Layer 6 of a small transformer language model trained on English Wikipedia (10 layers, counted from 0, width 64). Numbers have three digits each and are written without spaces.
In attention head 2, each number of a token's query is one row of weights dot the token's vector x plus its bias. The head spreads its attention over the tokens so far by the softmax of query dot key.

Query weights of the head. A number n stands for (n - 500) times 0.0018.
q0 (bias -0.233): 595174827058523501505683592648591534554611637197725453760581672225568515216397428530331811561245713761515283498232411359658433438503557863673530497244509538832634495646109537433253367653650389
q1 (bias -0.281): 470512513401662506539643411544527576334471470321495475418723671471459618357455432508422626408574487530441171511530494470379511450444505648543666431300417638623553598578513389442396267385535544
q2 (bias 0.470): 418813334785616347560441667312294595334654724797359547144189451627826496789809392553445386672509752238380809378553671706686396381536350317392558308740631496370321372414979659478769855392501525
q3 (bias 0.030): 790420590428596497486547391357741439512298473685616516616575387674458464370317672449426363482640449733775524653876436128269381263435832664350354422460633412475647429747539327444539540608500476
q4 (bias -0.288): 611287620321364628329480516656694473641626613267424382786764605329434504359459430361343687471350436669499323536338344456537476633477494652638501604306416643651614460595204440256293331728772460
q5 (bias -0.434): 400296630251506643420617416639705525534500455240566402637807658369369640266310412476501663330402539660611140669587354476349484556518702767709602582176459629645651473660280342423180201644508597
q6 (bias 0.218): 456583383548451585567525556365280374435533521772484717508364452586636365680699427500792364597431511345492800437557534640485529430317495396330568466687490456239368378518542599581687677493493590
q7 (bias -0.007): 633520748878467566484520463398415312604500430574491252191370693428471360387739546399742523667540510349473240494338412578675556747526536643559618733578571240611432621399357599407577485431371558
q8 (bias -0.004): 425391481645561486458612486539540488405526340529234619381651397488334402426639512408557434311502530526496625473270702596541441678572546629429770288703495555521332563416346395548713555605635290
q9 (bias 0.064): 623409520639675606281521627553619521576433352626497325642474475671755415583606343558408309548757423461592336592513532530692598510574575643291371316592549487335471758212554717428467616369450515
q10 (bias 0.016): 580481907466242248651327707628361383230538690559804463451476556461577318598752444388542493672297408545416271575767267435466906291403650685785289347395469556595614325297621379195527641544539472
q11 (bias -0.005): 547183503437612198673388310486664291678617349629462507279532707276573595658672421589572470574278495333272478638154425706248359516406493575611629664462557543521478503569481074368511845724602587
q12 (bias 0.041): 785249470365253659562418456490513547513440410596535733688576263458328527734481413328549396453753589449505312294661589693539486350349652397676472289439504886528481474410410485442792394365560521
q13 (bias 0.034): 526600620675564438346549455304315535339411641488511503129644427215471500493556605608362660551440380496537594502665551559609324528357466599575699435393569490390489870538370377515756499525645684
q14 (bias -0.035): 547479492255325686273589245518330477593668612542374498493491633640474412726598690586378539262268678580554268730449602244617687354482768628475533642522522729450577351419445565328412499577329408
q15 (bias 0.019): 336582689505613299294552332488589365285508306641456375546550609546465731400422382446359462608334602318665525570492376619341431529791697273662778419716494471359325369575673478774335717477578711
q16 (bias -0.071): 515609474388505428653750688383377361692410325406554462463588233625544386609687271411384328449735396347623669794253729664490527403495542535414479704355390354403572621369497519547273566567372389
q17 (bias -0.044): 676677333405602510498323335672330364448505730679633530489431477376582398345520317657537437507435487530473551625617607565703391616351680289546176648343401516404457487233421578499418578698601328
q18 (bias -0.085): 472449696372469388306284430458419367619570498737609543600335509206217240832587341673401781363373575460502618684353747424612658429545435621582380529544561337589572432794454308388577452364335296
q19 (bias 0.018): 393571620423623843522419640797457340244435320417727382437453274419786232343691487406487254402464505676695709367518526455335268313583725487739678268360597437744398442438365520581515330593374773
q20 (bias 0.011): 560611642376405401524462656456324592419448323592632608464530329491449565367739495474662740686670665428367590543441434414418558327542582599493402464313420784400373528485549232501415543354384551
q21 (bias -0.006): 311513421613491479518513398465378569403535830437623760539688354353435213603465538486376354655315480296247428453532792676514520419450456453403551506581463333464688615554447384443568439742584440
q22 (bias 0.035): 318329699288389540375680488404617406621306522522432717475569551506384663442551543547563686455501565386631627710454398506529307314330410755536346674595504530838667439513611501402543631583412534
q23 (bias 0.051): 404509561516630584330678683357090413747319434516535397458637447442622442418448293505363505531516495509306557494404344660589483482401768653471278501360429736502448452714580564535365538567872518
q24 (bias -0.016): 213639552452271542662693617421592802491428480372536536644485657508552490672269484484790587407655505510439393655411632362693557539585379257164415643608498396683572485256224249311560530574552250
q25 (bias 0.038): 595492427424432748495547413523483839702421618490475625399624536668720364532483605380687439475270621471348394641304331414710197688403409683541408402492458751252533244683257199391646525385479359
q26 (bias -0.028): 481515840702199383597464385377575481436555641295479450438643616400369246773691470635411415602585350435546510503492362209340490593574535552646521449588402408436447528759575611178538586447781695
q27 (bias -0.057): 595480554438598409623594482185684550408510550470232422080415594222544581286547524526797584736394514573346584601494395583551482657464399749400468387455699664619467590410385390470517327378358299
q28 (bias 0.021): 375510462513644397373392726481396408413286647353745575551524588634827478432360602649264691663645567315320439383604485473363453585223536460677400627564271708653741197416660413430590516530508527
q29 (bias -0.012): 476527587438492411422256743549635648525589469395818293475527417398423360423452550594339750353336412535416481477518659497401477645528562260654865361510807476414573395318641404344380454362411665
q30 (bias 0.078): 814532500678417410640440394425515468611479322409537410647402669514734529280340472492385427599743327590460521660773125504529620698424523398437462352374614206338664504488542717656468437375423500
q31 (bias -0.050): 592455480430579225440251403498417620554564701357575617491499785221690456631480575368775588267534482699259600556168525461504554595548462395685362460520551674460476519545617771302679239606716313

Each question shows a short text with each token's key, already scaled and adjusted for position as the last token sees it. A number n stands for (n - 500) times 0.005.

Then comes the last token's vector x. A number n stands for (n - 500) times 0.0062.

0 "ood": 398405695487523591210531460528484448557508509507478527460481470504457488483505498486542525488478
1 " m": 456308680451405568167521457488450474502477467525495535479465464518488442469520500542569518491502
2 "ann": 576282694464351566059555494483457434502494473488443504475498508462504501534517515539494523478467
3 "ers": 621394679479493544245505483493477459521505503475481534501498519494455472479537500485554550491499
4 " are": 557363733500522553214541500529472515562484492494497558488507470456478490494509458493576527497485
5 " consid": 467275733497593510109498530565462454482511455500511496502487493498481493518473500489575506522466
6 "ered": 441374739468525516206579523508465481528507491471431533448476469485492515505532542487552523521500
7 " a": 471362755518475505219508469533468515529539488470468559468499499488519518507517490491534494538502
8 " n": 516313725494398436136568433478473481496507492539503563483493502471474478458498479479552507514518
x: 412540497540776573556560424433338335604598717685479400523483532406544592526518414062474596464614635410383621442563545532472405403362585602440603624461631393389556476293634584529715613307403424
Which token does the last token look at most, and with what share of its attention? 8 " n", with about 60%

0 "s": 377416663486499568237519455514459475506519542480483528486487487498485482464509497484540531504511
1 " play": 416304739480423622092547493514440485548510476454480517471503457504453526510489532473565520483469
2 "ing": 514374729489431584208555493500452443532531485474469539462496482488495520519498501481543532506484
3 " Mal": 615299696493479522127550463526481461562538549505497532443496533567500502487499485502516525508464
4 " later": 583338737482570558141541483507476476534499500492490506453472482464493516475495530477535519537483
5 " play": 495261755482618533093542502514454480552514481451489518485506456510451522498498529464566527486465
6 "s": 404337735497530522178551478503470449496522493475464524473517485486485483493489513488524547519473
7 " J": 424271718463411437102529497525504442516494499511457500440482483494511484545510464482542546533449
8 "ill": 484300711458366459155530475523515438515501558481502522503487488523478518450517511452455517495464
x: 508562549531647801538492501314339321723825674608412512573453511495532659620499493285418617293539547280394496475549532364543570289506685414433667520496592438428338428253615455491693670365440514
Which two tokens does the last token look at most, in order? 8 "ill", 7 " J"

0 "al": 401428648505513553288518457517481430542542546520507523469488476540474485472513507492513510477489
1 " part": 438344706484410573150565478472469455515514490470504481476488481547482495478450523512526509477474
2 "icip": 558335690454363576141551510510481505557528478505562493496545506503476509432551490523547552409451
3 "ants": 603406699496484552245516485504495475503512491465487529492492491507462486494523493492531531502504
4 " from": 523400740488491550258528483528486410542509496479481528443497433467521545485494465481527538537489
5 " ind": 436281737475601508081539485510462484499527507488517556450460499526546442500494473479521529455474
6 "ust": 352328691530518484150536446529467437498540502488510466534493542536453490536504510511478515452438
7 "ry": 398358711491434510220509478481510468551496503476483539480503482524479491455502524471513547517517
8 ",": 515389725493422498238501510509482453583502493460489537489470470462511511476527511507497498530501
x: 483455503627598570555733654426325312557599807485352453532421414499640487553576409281477702305466499517416587469545431434600377332493523535517552385503737374455438411242649579530636574400637521
To which token does the last token give the most attention? 4 " from"

0 " st": 386295697491493619115505507495429523486486498507526487475528449518515503465540493486600554454445
1 "age": 444391690479423581240517497490469461532509506485479527459505487486479506501502504485530503485490
2 " is": 495394745498456580208537505536456489548503497486485551495504471452479494483495456479552515509495
3 " also": 562411703487495538232544513526466476520497498426508546490461474469487498484487513441494517544524
4 " used": 569375758501541564183575507521474481503521473470469521481512458484478512504524546503540520519511
5 " to": 509393735506524519242551487526513444487522520459501517442483475490497505515519479469524523544534
6 " represent": 447313766501549533153543501510484508553515496496495530445505441467480532494504511469540499510476
7 " the": 473393753542495522256529486525483476533542492488468538460514471463501516478499466498491492567511
8 " show": 467312769500400495148547492537472467535520513534494503472517452501477505451508546457558500507509
x: 586459509513627691632593591381384391513646809553405390544471502434621609476514319294455727267680603481327530517559484439492444492396625462452626520422657330485412387404589493513680655269447484
Which token does the last token look at most, and with what share of its attention? 7 " the", with about 40%

0 "on": 370397643515512578244506461527489458508505537507507514475485493504459483460518505523501529533502
1 "ald": 426375659487400581218527476542500443546524555479511537459457462509480475481527494493511544479467
2 "'s": 505413728516454576251509471518482454539542482498457530457501492479500526459504463473513518555506
3 " en": 577277705460490531156497481541475471544532484495526516482486479544471471496467532464519534471494
4 "c": 574286678454608548120548427508494507460508500531489490527472442476530492415481487527533530501399
5 "ou": 407365620492649445198483502478504474485522524481580465500485542481500474525545530557438537488495
6 "rag": 377370677472543493214546460534503457515513532511495527454479482485457499522514531484499524483483
7 "es": 417400692478431504277517482491511452531507482511466534485498500489451475475530519482521539518517
8 " c": 518309731456416435156543482515484499497478468486480524471467472488513480443493497514563520518486
x: 529490521580780643618462453300419543524656721522368377686514483442521467528525460065414752461631567535452517447560431436510320360338443546534635511465640464482479423353714547509683530395554436
To which token does the last token give the most attention? 2 "'s"

0 " in": 479410746467522579197522475535500413552507505470496524459529436467508530453479477475506541513486
1 "h": 454387701479385556124552469469498479490545578458539546475502548509528502464485529559489467505464
2 "osp": 584337681450370534131473454507513435481461475514465508479520471488497462489497539515518535519473
3 "it": 647352642492499529213498452549457460541511526483544531517525510537443485498564513504504515465476
4 "able": 549393673481582516276531454501486472550498499485500523482525483506487469487532513463521500505520
5 " ": 402297655491634471128504437519465453515534486489453506496455479475483477506480505491552514469514
6 "ur": 357320693483518483149491487547485514537535542492495505499510520501466477503532518551467478502451
7 "ban": 423353706474416481204518428490479458529512525492489522465522486510473462529537482485503497480501
8 " en": 524312702450421416193482485528459460564536473499518508481488470548468465497479528489533546455497
x: 547427577462814684503454524430512344559567721556545336445574540679570494526386335213481740451539519728409445291656448376510386406554627574293411575466576440435399539337682427508708676425430447
To which token does the last token give the most attention? 0 " in"

0 "io": 379414673520512593240515465539498455550508494555472533480472458480471470461510504521518542512506
1 " at": 480410736487509574254540499524496405545523518471494530474488446480508532507490443481501531522492
2 " his": 494410748506459584214544475514497456521531496472455541437506521487502536444492468484499518560508
3 " home": 636285716463480573104500472480456486526517492472500515459470492499462504477533511499523516483490
4 ",": 548377736497555558195529506494485449573514488491516535473460502457497516453542495487501504545497
5 " and": 506410737502543550252529506501517446527544503481520547471492479440521524473527489471509515555511
6 " the": 486397756548523543257517490514491470531543498475476533445511476461504521479490461491490506578500
7 " play": 388257772493442492075528489519468478549526499466496528494491473510449514499525524452561500499471
8 " was": 484368765489452508215524501505467463561529469503488550479456496447479503493504479472552516534493
x: 498417547467608575494685492486473332504652779616396402539617519416561620442519387265482720236609673493438646416590366379514409411317526554513492520443663349434485461307632589522643574402646493
Which two tokens does the last token look at most, in order? 6 " the", 5 " and"

0 " man": 348258691445490620051529499479449484533500485463517516533496491560483501487499529516573558470529
1 "ag": 415328682439378571120548509525494536478548495483469500485496540475461487511530498485499494440485
2 "er": 544347682514400563215537493501489478544535515487516500488503500518456525496526527495540497502461
3 " at": 499386738491479551255541504519489409548527522472497526481487455483510531515490434482509526523489
4 " f": 533231688451599510112521505441441500490513488513563541445485516501513472495470543480522510497476
5 "urn": 489301725457620506088509503515430448516528537497474535433474503440494511489516536529521484520456
6 "it": 330348675506520496161509489537465460486532506464504511525532534518483497495549504534509531483489
7 "ure": 411364701488426503246523484499501494526486515484493508489541490503485480466529517448497532509518
8 " show": 473320765494404502163547503532467460544514499517495498459525441484476508454497550473565535511495
x: 593470472517589693607562633391420418548622808584386387509490518443640530439517352290463729230643556502358526499579479412526472457337614464490630542443690275531424357421579515510660630308498499
Which two tokens does the last token look at most, in order? 3 " at", 8 " show"

0 "5": 355376660485485573186535472449480479539462511449485513484510472484483495497514493500499514504524
1 " |\n\n": 464403764525490593193535490530486429539512488454489524433476479490481572491478465485507496525512
2 "P": 553292714495381538077510498515485465497461511523493524513481475474508490537466468459494470538480
3 "h": 619310698470473536136581462445465462548507547492550498491507504550516525479495486541511479536473
4 "il": 598314662468599510166460518515490452526531587510476500472493475515480462474521515513475445514461
5 "ipp": 459327675466640494172515495530539439507544527512495551480476467529531525483501524496482503460465
6 "ines": 366366699503543519221485478521497443514500493509498557510519481521480499495505487458506538472514
7 "\n": 430329779518457504141528474528484424556509520476455525453479476498471551511499504475487470517505
8 "|": 482337754527456489214555440487478478531558496505465536487451492522473573503482459462501445538510
x: 579401526627646591436732395379403441559538786668340479432561560287487616554450493230559585406728515539444630668654446519417377426408655473451608482398532377398362337327609589462640569467595403
To which token does the last token give the most attention? 8 "|"

0 " of": 473432720513510574236530472537491416537516520500498518428492458497517541460505462489513520533506
1 " their": 470417741517485587220538461510481446535535493490462523432493505487497532467481474482519502561501
2 " loc": 546297715482387579107514476500474477533499504510477492446489506472462491467535483502579502482467
3 "ality": 582384700504471568246539470495499456533518495513468557481493492507492494436528485490532504510499
4 ".": 551384769530543572170563524529506472518539506492510510471504447497501557465514467490502476535518
5 " W": 457292685475584473164492522520481451521476529488467503456495497501535516470522510450524470575471
6 "ith": 431313724473547502170516491521496441517539545475549508489527439496506533470510519456517477553488
7 "out": 444370714484445495242505526532491459522485515450474549424507502508485505541486513479484480490484
8 " comp": 513279724478385417121458524482421510520496480505565484479522459485480471473495513461492489483468
x: 515412695514602634511339470470343540517788811556517470538651497503647601569519348201512706477626484563387710377579471371517439464392482472495514437465624231412560523306546480395669586393280495
To which token does the last token give the most attention? 7 "out"

0 " local": 433391718520512597186530465495455432550527505497492525434479494500481508488499482491540476518489
1 " c": 451304696467397564122552463500480466512455452506491497506477501497477468445500474520550509508487
2 "ult": 545387687523396545188507501548462446482562520515518490508473510578477531487534516504489431495487
3 "ure": 616390678499478549249517462512493492529494519503510504499513485521452484465521508473531502499511
4 ".": 549396764527537571188546519529502466520538493488506510467496442490493547463510469487500466538521
5 " The": 508383744558537544243514490522473477534564500483487502461501492473500512478478474486499482584513
6 " author": 407301747516552537133544495542490455538564513532493538478465503504466508441508518521557482505477
7 " also": 427372732517451522205526498521479467535529499469534537490480472494479512466489499473512487551514
8 " dem": 502272736404395433102510489515473497495516493522502535499441441529497505466508508500520511529496
x: 528440651584780651474517383437309567627672701497468446676604521547490524447385304251381638368620619610268623394658416432677428305568516523233496528529584428488588416373617506424653615426464413
Which token does the last token look at most, and with what share of its attention? 5 " The", with about 20%

0 " b": 381284692436487606106495510491454523514496474470521505443489459477458476490536479559540511489474
1 "ody": 410355682483403601192520483542507524551496498503510547482540429491457485467532513489522526489507
2 " wh": 560318727480418605120510480497505471515568491508539473434494497503500473410575474481570489555467
3 "il": 583328677493476556193496523542519492537553571464465521441455465528505436480505567498530486535423
4 "st": 577352657491608533238522509525503525507483505461465554428505481511542499498513528495508514479468
5 " his": 512376738504539550233529491529499479532549497475466537422494511488496528450501476498535509568491
6 " m": 425298710444521490180525470499482517499502518507496557463448482528496466468500519515586471525482
7 "other": 406320725498437518185543506494502504560546509500471526457492496506491508454539527477551500540492
8 " is": 487345758497451506209525515539473497547511494490486555490493497447476484480521458462584515530466
x: 468441562423575592591730476437429391551684764615380353667611503388606534450496437310465685225646622459395587416596345326548413444338533525479458550508643323398550496366655588542596596427557472
Which two tokens does the last token look at most, in order? 5 " his", 8 " is"

0 ",": 425418727508499594199505531524486450581499497454485536488487463460518510477527494506490491528493
1 " as": 445419738512472587199530536534499449546524510477515547514514461484505498468529481467515524558516
2 " o": 560294709453411559139485495483498522503550507519519505508496476514522434480529526504520514563534
3 "pp": 625244678447481511078462506501433472534525493495500513534497413457490500550481531444511484474409
4 "osed": 550374733478546544218564516494493448532525507457474516473508477477501502521526534436527523494479
5 " to": 500391733496523521249540488507531425517521517459502508430506452476516522526522479466526535548514
6 " the": 485387754531521542253519471511500475545541496479468540442505472473501528483499465479496504568502
7 " d": 418275706482420424115541498507454474497524501478527518511481540517482493465501450486543514492490
8 "omin": 527334717509346460136537517540505443508503531530491497522488515538483546471542509516518515441468
x: 568482456359825659541478560253380438581610670507454498512681543469658598575458488307478556393509586451419779460610270477555326385504586498282787610499587351363323519309458576502711720355400449
Which token does the last token look at most, and with what share of its attention? 7 " d", with about 50%

0 " women": 373347716486513637132508491497459469539523473495494536479443506497457459507540524466553516524504
1 " in": 466386737459503575209523483542490416546501516456493534442513435479516537470463484464504536518490
2 " comp": 541274711466411560106464526456445516519493477505578493490518474477492471472503504447480497479453
3 "ut": 647354663480487511148581532512466460497547500515509458544552490456459492512533569538509532458441
4 "ing": 557391704466551543255547481492473439535522496481468545479500497501491526500528501452531522515504
5 " in": 513376745463529517216528461530487417553510508467490527437517441478498531479474490463521531504495
6 " India": 390320759499569542155531480473501441538497511534502529497480477509486503482527495466497535486498
7 ".\n\n": 456361791527486528181536508532505431527532496462504521450470487493478567478477485500503482550514
8 "C": 513305738494402442143523502517499508495481528488469495537482478479525487479465480471496473562456
x: 504544595694761522567500442407316591561552613488338443662522464439601581590593466117515752422658476463445577546697315363409405380457621402508545488492569477359434449230632576548655633320544414
To which token does the last token give the most attention? 7 ".\n\n"

0 " and": 462450728508514583247534492514514445542535502474500546462499470455512534479515484486515511555513
1 " the": 479438738540496581259520478518487468542544496477477529447512475463499526480492457498500499578503
2 " play": 524275747484372606060534478516463481556518496469491527497498474515439520501519520454560501497475
3 " was": 542388750488471570201529499503460467561526470501486550477463491440483507494497480477551520534496
4 " announced": 556377765482525555186591530525473469515528479485475524455515485462492523499501523465561517496492
5 " to": 514380751499531532224538500530506415486520515452502505442493460486496516515508478477506538551527
6 " the": 476381751531523538247528470517482474531529499481453535446515469461511535488489473483489521562508
7 " public": 423336746505481506195534472493465464556516521512482541433509507513474527466519509460549487506496
8 ",": 517365742484415492193535506495475456589508499479502541499464491456501515474533514496497500529502
x: 477481468648643567544781620440333291572614770528350430529451381461600547479572356277469708327459537504419630445576437437593390323484554589509575416531719372426429418241583559569626579398592507
Which token does the last token look at most, and with what share of its attention? 6 " the", with about 20%

0 "’": 412388716506509598165548486519509473546520520532484501462489489492482503471493523464543493544506
1 " exp": 476280668478394566101469521455434487502534483525567471482444473481474513499474493481521447527458
2 "ect": 531378677517415541216507521541445463520497512469480532472500464543468497495513557512535476480450
3 "ation": 592417676506483553293524464505470492526512498512483539483507490500457486459511510476546498489533
4 " in": 534390739480501535227519462551488431548519504479489515444523426473500535453471488473533527517494
5 " the": 516428735534512546300525449521498467544532483490478521448525465467507535469491466485500514572505
6 " ": 333269696497494467069507439511474470518559497508432522517435500491491487488499496496540477480499
7 "1": 425309685497379461104513447496488467503522536486465529495447442504483487503483506513503447554459
8 "9": 570327672473330430125472437444534477566495496442473506486485460513492516468502522484484489488447
x: 479598466578641680460457575454278304644602737734557539516593524545648602507415409320530483489511418464362694385616475416572390360459477388553574386479712555462228321102782537504670753385562317
To which token does the last token give the most attention? 6 " "

0 " b": 381284692436487606106495510491454523514496474470521505443489459477458476490536479559540511489474
1 "oy": 384336675461365589123546482514522523564472514487513528469506464483473481480533554495548561485490
2 " is": 501381748493440591190532516531464488547500502488481553501503483453469492480512457479557520511481
3 " trans": 604279735475472541107516478516462486504491503517486442466511475518515512480468521496529531501503
4 "port": 579340722495569537155540520517435512535506539481489531463507478459501530497483509486530497450457
5 "ed": 473327733447617524158575498501462472542520497482463509482487479472494505532539528462523533455480
6 " into": 496384751486527529249555483536476444538517502471480545445503443473504518481499479475530524530513
7 " an": 468364750488469498223544495526512500595538466488480543470536496494498449494558443476508497527508
8 " ad": 505286741457421428136507427484491463499499476542493482455455438546514509495461538464527544491486
x: 579454577615768682553535467462317399511717708446546330485467537546480625543297330291524800484623558512206497418742588385446401406499412505445517584453560461472430444316732426566657576380593362
Which token does the last token look at most, and with what share of its attention? 8 " ad", with about 40%

0 "he": 352375624478467548210501463532497506540514547492488485494483491488501470485523523539524518538482
1 "ars": 424396690471406581221522498545506482542523517490480545488512485488464479459531516484539539487502
2 "al": 522408681507415546257538475519476439527551534505493539462496480526494500478496525490501501493488
3 " stud": 619286694484482537125544500520466456523553505489523469486483484561451511476510546511595502514472
4 "io": 590375688515580552230521462534488450544504504561477539469469475477471480478516510513506538501504
5 " at": 516384745497512533259538500522500412542529517480488531474480456481501531517490444477509521525491
6 " his": 469384756509529537219542473509493450517535494476451542441499521491494536452489466491503509560506
7 " home": 402285732470417487128502476483458483526520492471495519459468491500464505479527513500523512490492
8 ",": 511370742498426504212528504494484446572517486489513539477456502462497514453536500484498503541499
x: 457474485634625632557720653458393301563623779537343420582397435464571573469519397279450689294468535503413586473533473444619384263505539574555597411496680339369448427259633569586608585437606517
To which token does the last token give the most attention? 5 " at"

0 "as": 367421674502512564230531469509497452528498527514492529494483467513469474485502507520502551481516
1 "is": 420421668507406563253513481519490481531519536495501523500504446510469491451516488536528559469506
2 ",": 535403720503430570218495516528483448583500491460483543487479452464513500470530505506501497523490
3 " a": 550376741522497549212494468521471497531517485468477553478519504491521500499515467504529499542490
4 " f": 541254685466593505128528480466436508502523492530542534456452508528486476500473546474565477509476
5 "amil": 451289703468641476076527529465482466527574569539488467505497518521518563461537532546518456490480
6 "i": 327338666507534493155496496485500434501500541548475522496503516447485496489541488532517521492480
7 "ar": 423382684501426492254555478526484464551529541496476548482506490510470461479490539515482512476474
8 " rest": 508289739468387449131511483503443504512486500498520492483503452542505491496507522486537518501476
x: 673485664657703710612572550459354489546778688459387347514523572423689583555495447241453719335542487452354627491591488361558367478320483529410464478355638354460359384534609524478624655297466407
Which token does the last token look at most, and with what share of its attention? 3 " a", with about 30%

0 "e": 377418641470504562253497465514508445533517531495468528461467467460485484477544512511515559500495
1 " f": 482295650455405553189497493474439483505522498487540529439456487505487475511489543481564518500472
2 "ood": 516372709477396581191542485523479454551510515498477519455494457489468484499511498482554534489471
3 " to": 501391728494477550257530471525522414522529507473519510436492447488495518499516467468536535554499
4 " e": 545281682472583503142507511481484484537494492492512549442460520514518495430488509546532520538510
5 "ating": 495364715478571529231541484498493452531542525500486542464481463489489508524554533440530529503489
6 " f": 407269686456487456155516483466437498502529487505538545431460496512502470508473550475562505490470
7 "ast": 380313689447403463137559487522498468523460518512476525475482472492523535539549500525498527507485
8 " f": 546275693455421405155516496474433497494526488499546544436469497512504478507466552482556500501474
x: 588481584663694575674448440511544458641687704508470441524487546432542601529397469142386777528540456546506510415564624361482263427341516533385456542381662335307457318442657495639733578332462571
To which token does the last token give the most attention? 3 " to"

0 " I": 375315690513520600122525465534508489563512532502513532514454483546463485501488463501500515539502
1 "f": 438313627461359568185466418492474489516503579487549484459484494523465544521497497423493499506460
2 " I": 543315685502369562137526471540501489548516541484519540511448479529467474508503473498507526538506
3 " W": 618252684466486538120492466527495466546486536523479514492478492529487532467521484455540476563452
4 "ere": 618283714457589574122488467511507489532534512520520537480434484496493524470576520485512541541469
5 " Y": 466261698444640520131508461543497497534508484517477557502476481534488492463532443493546529549501
6 "ou": 359305671473547487183475443518502519541488555478529539483464481494430484510525486497493506509482
7 ",": 429339735487433515201496521520494448581518486467499543493466470470520486464538508499500509531484
8 " which": 496372757515437525223521513508516481526541511463542533451503456491493509477524492482521474556511
x: 533312517572661634644669611408387385534580773512429565627425554408614612518498380318462589276693487446326606453527424360559342440427652596550580398484689333398447390309555550532693574394588443
To which token does the last token give the most attention? 8 " which"

0 "2": 374394669505491578194533479467471473530460520443494497467490460467465499510491478492497516498511
1 "3": 440384668501387565198538480460479470517475514459493501468494456458472491508496483486497526494510
2 " |\n": 550326740474388574087530493507518407524504503456459538466486498499437513513495509484476485515512
3 "|": 528369764527485570196558478517498444555515490480458525463471474492509562500482447501494467555486
4 " w": 550256704450587509113522513558475423498480467489485525463548528514504512441530495497498449557490
5 "om": 451232697464691525061588478531483487498473513568503511540522512475505520498492541509509488491469
6 "E": 350276666486529448147509496534514506552483559524478515523477494510488481475494488488497465528481
7 "N": 392321672485390451160566482527508425506483565471492561537491494505470520534496522472478448521501
8 "c": 543307667483338427162509410514493449505485522521502445508522482505478508464512519491494477544470
x: 568621613642706575711457509244306455715612685565358427531498419497602560628513356207507530386636372519351600512584486377395462334469429457585666441532436386331439404475734470503758794535529360
Which token does the last token look at most, and with what share of its attention? 7 "N", with about 70%

0 " before": 476401740480517615196544514512531460528522515491523519426496468444502533488520485445541520559477
1 " re": 445296743460418604078508481540488512504461476503498507440509494439492519498479526504509488510528
2 "ver": 614284640439348529096562490497518542481491524471494480449502549462464541526547594514552519501504
3 "t": 622380619490514514260515489541458493508510565498494508463470468478504465492549495477536483492492
4 "ing": 558379691487571544247537490521485451526540520466467535475496493497495506513535525463538515529491
5 " to": 512385743490516529248539482523536416510524527461509508432494462480508525509519467469514536558510
6 " the": 495394748533521539267516470519500473542542498483469539439511472460506528481493466476494508576499
7 " original": 435312737509463508187536483522469471567515508514477534462483484493509523478506526461543475533465
8 ".": 503337793521418515142559517526510469528548505493505515477499456497493550459520473493504480535510
x: 505364442660722613617628597455390306570485672601320410576428504336676544484503415349510738357630494484408601605614391541520371331444661495447683336573697253364480414350627524490654536452538476
Which token does the last token look at most, and with what share of its attention? 8 ".", with about 60%

0 "c": 347371599476474551254472452509489464489518534516543455492523445497475494469508524507511498500457
1 "ou": 453375581488342502248479464525486481507492563485559487463465501480443452539537534573517525497495
2 "ra": 620377624476372517207498463517507467533519529483477509462462507508512465522510560520513554501504
3 "ge": 627387663487491541253506479496508473535503522479494515475478476493464468499522521488528529516497
4 " |": 539392747521548545207550477509488439558510494480445534488488454464529519491498434507498501518487
5 " R": 450236713471625477086526513513494437532474498497457537491534513503500467506504485471516523520473
6 "ome": 344286703480559512163488470513508453540488510507482536512507489546483507495516495481481541487493
7 ",": 412325716456400470165485510525462430583493489463463552522489477477526482458539513508449487488487
8 " It": 501294736504363455143542482525491481547481527529526496519500498508506502483555519462495489520495
x: 477620535507763654590570571358390471562622796522452450539504392374554634588555417205425611350611444425333651562639410373625459383441619511489674534440515371399275511329581418458709689329438512
Which token does the last token look at most, and with what share of its attention? 7 ",", with about 50%

0 " ": 332286650488441580101498470482468463521517492477449507507466472493481462517492456505537518483500
1 "2": 450374662499384561186529483474459477523465522441487503485486443473471472528491479496506503497482
2 "0": 592351662503372543151513457440492453559492497409521500493518475491520546480460501495521513483462
3 "2": 666357668491508532141506455498497466480444534456484504484511452454501517525533514493511509508505
4 "3": 578392677486606531228548496478488486497469515459510507473497459485480490506497507483485518514542
5 " |\n": 469318753481613523101536488507513410525509504460465539462483498491438512519493513481481491522512
6 "|": 474355771529518529207560480518498444558517491479459525462469477493510561504483451498494469559488
7 " w": 437262716452421438118524511559476423499481468490486527464546528514503512443529499495499449558489
8 "om": 522240712470306447073588481523493489503477509561506515539530511479507526499488541507509488494472
x: 587652462569579489617483400344250484764568666538369485561579451359562677590464317299471582304684711362290705364553451317546361402477675471360684565419619380525413424416648517525747683516383548
To which token does the last token give the most attention? 7 " w"

0 "chn": 378342650485515575194473479566477462507511516555499503502482456520449487458511515546524514457484
1 "ology": 425431692528432574250535468528483438527501480526485528468491477511462492450478518481521521499502
2 " not": 537405715485421564187499501542462448510492443511467512438472456458447475487518499537549532507488
3 "ab": 632345643471508529218535415532477472552501513486519515479523478513500523542502580504548498539472
4 "les": 576413674490591526252519472510477466533500517484491543479488493492449466470515519481546542512529
5 " including": 522388742512545551246556487535495463551510501489478552438487451479493519484499505462541509542501
6 " An": 418323719500542491169524469548502483589538519514463530476467511495496488457512453491523513551488
7 "it": 392317665494396446155527431544467473534516539495492541524490513577455513476545510502506508509476
8 "a": 506362699509384493240508448500493442527491531527455565460464492501507490489509480510498529488490
x: 516532523637719619510557580232383374574589817583316342571456479492526508647409516295528526298587466430447666473609489452541446354465529540457572608529546346376415358318787421535632696335603606
Which token does the last token look at most, and with what share of its attention? 7 "it", with about 70%

0 "es": 404429683477515571253531487505503473530515519493470537488489469485474487477515504487545556503507
1 " and": 474456715505489564285535486518514451542535499470500551450494456452512535489511487488529515552517
2 " W": 555258697447405557098499489518495449531484533505478513470484506498521519467537512446534488567453
3 "oman": 629352713502464578166512479504509459547537527506484553455466521516488489456550512509514522489484
4 " in": 542355743460519534193503477542499403547514503473502527463517437481498523455482486467510521513482
5 " M": 461267702444606473128524488482503463534491520522482539512447506512502484489510489495516519526475
6 "ind": 353310672441559485170510466517494450563500533478512534491478469540497495497561492451493531504459
7 ".": 438361785527464536165555522525511456523545503486509517475498448493499553459508480493497477533511
8 " However": 497314787502403516141508557520519497507504478480493514424501444506482503473509547483511499519488
x: 574466538550610662676579595451420437461674829464395511608546582426639601493353288407515649328629481521356532462602352326572339434393560453508606401549673245457473341270602560507708579334587481
To which token does the last token give the most attention? 8 " However"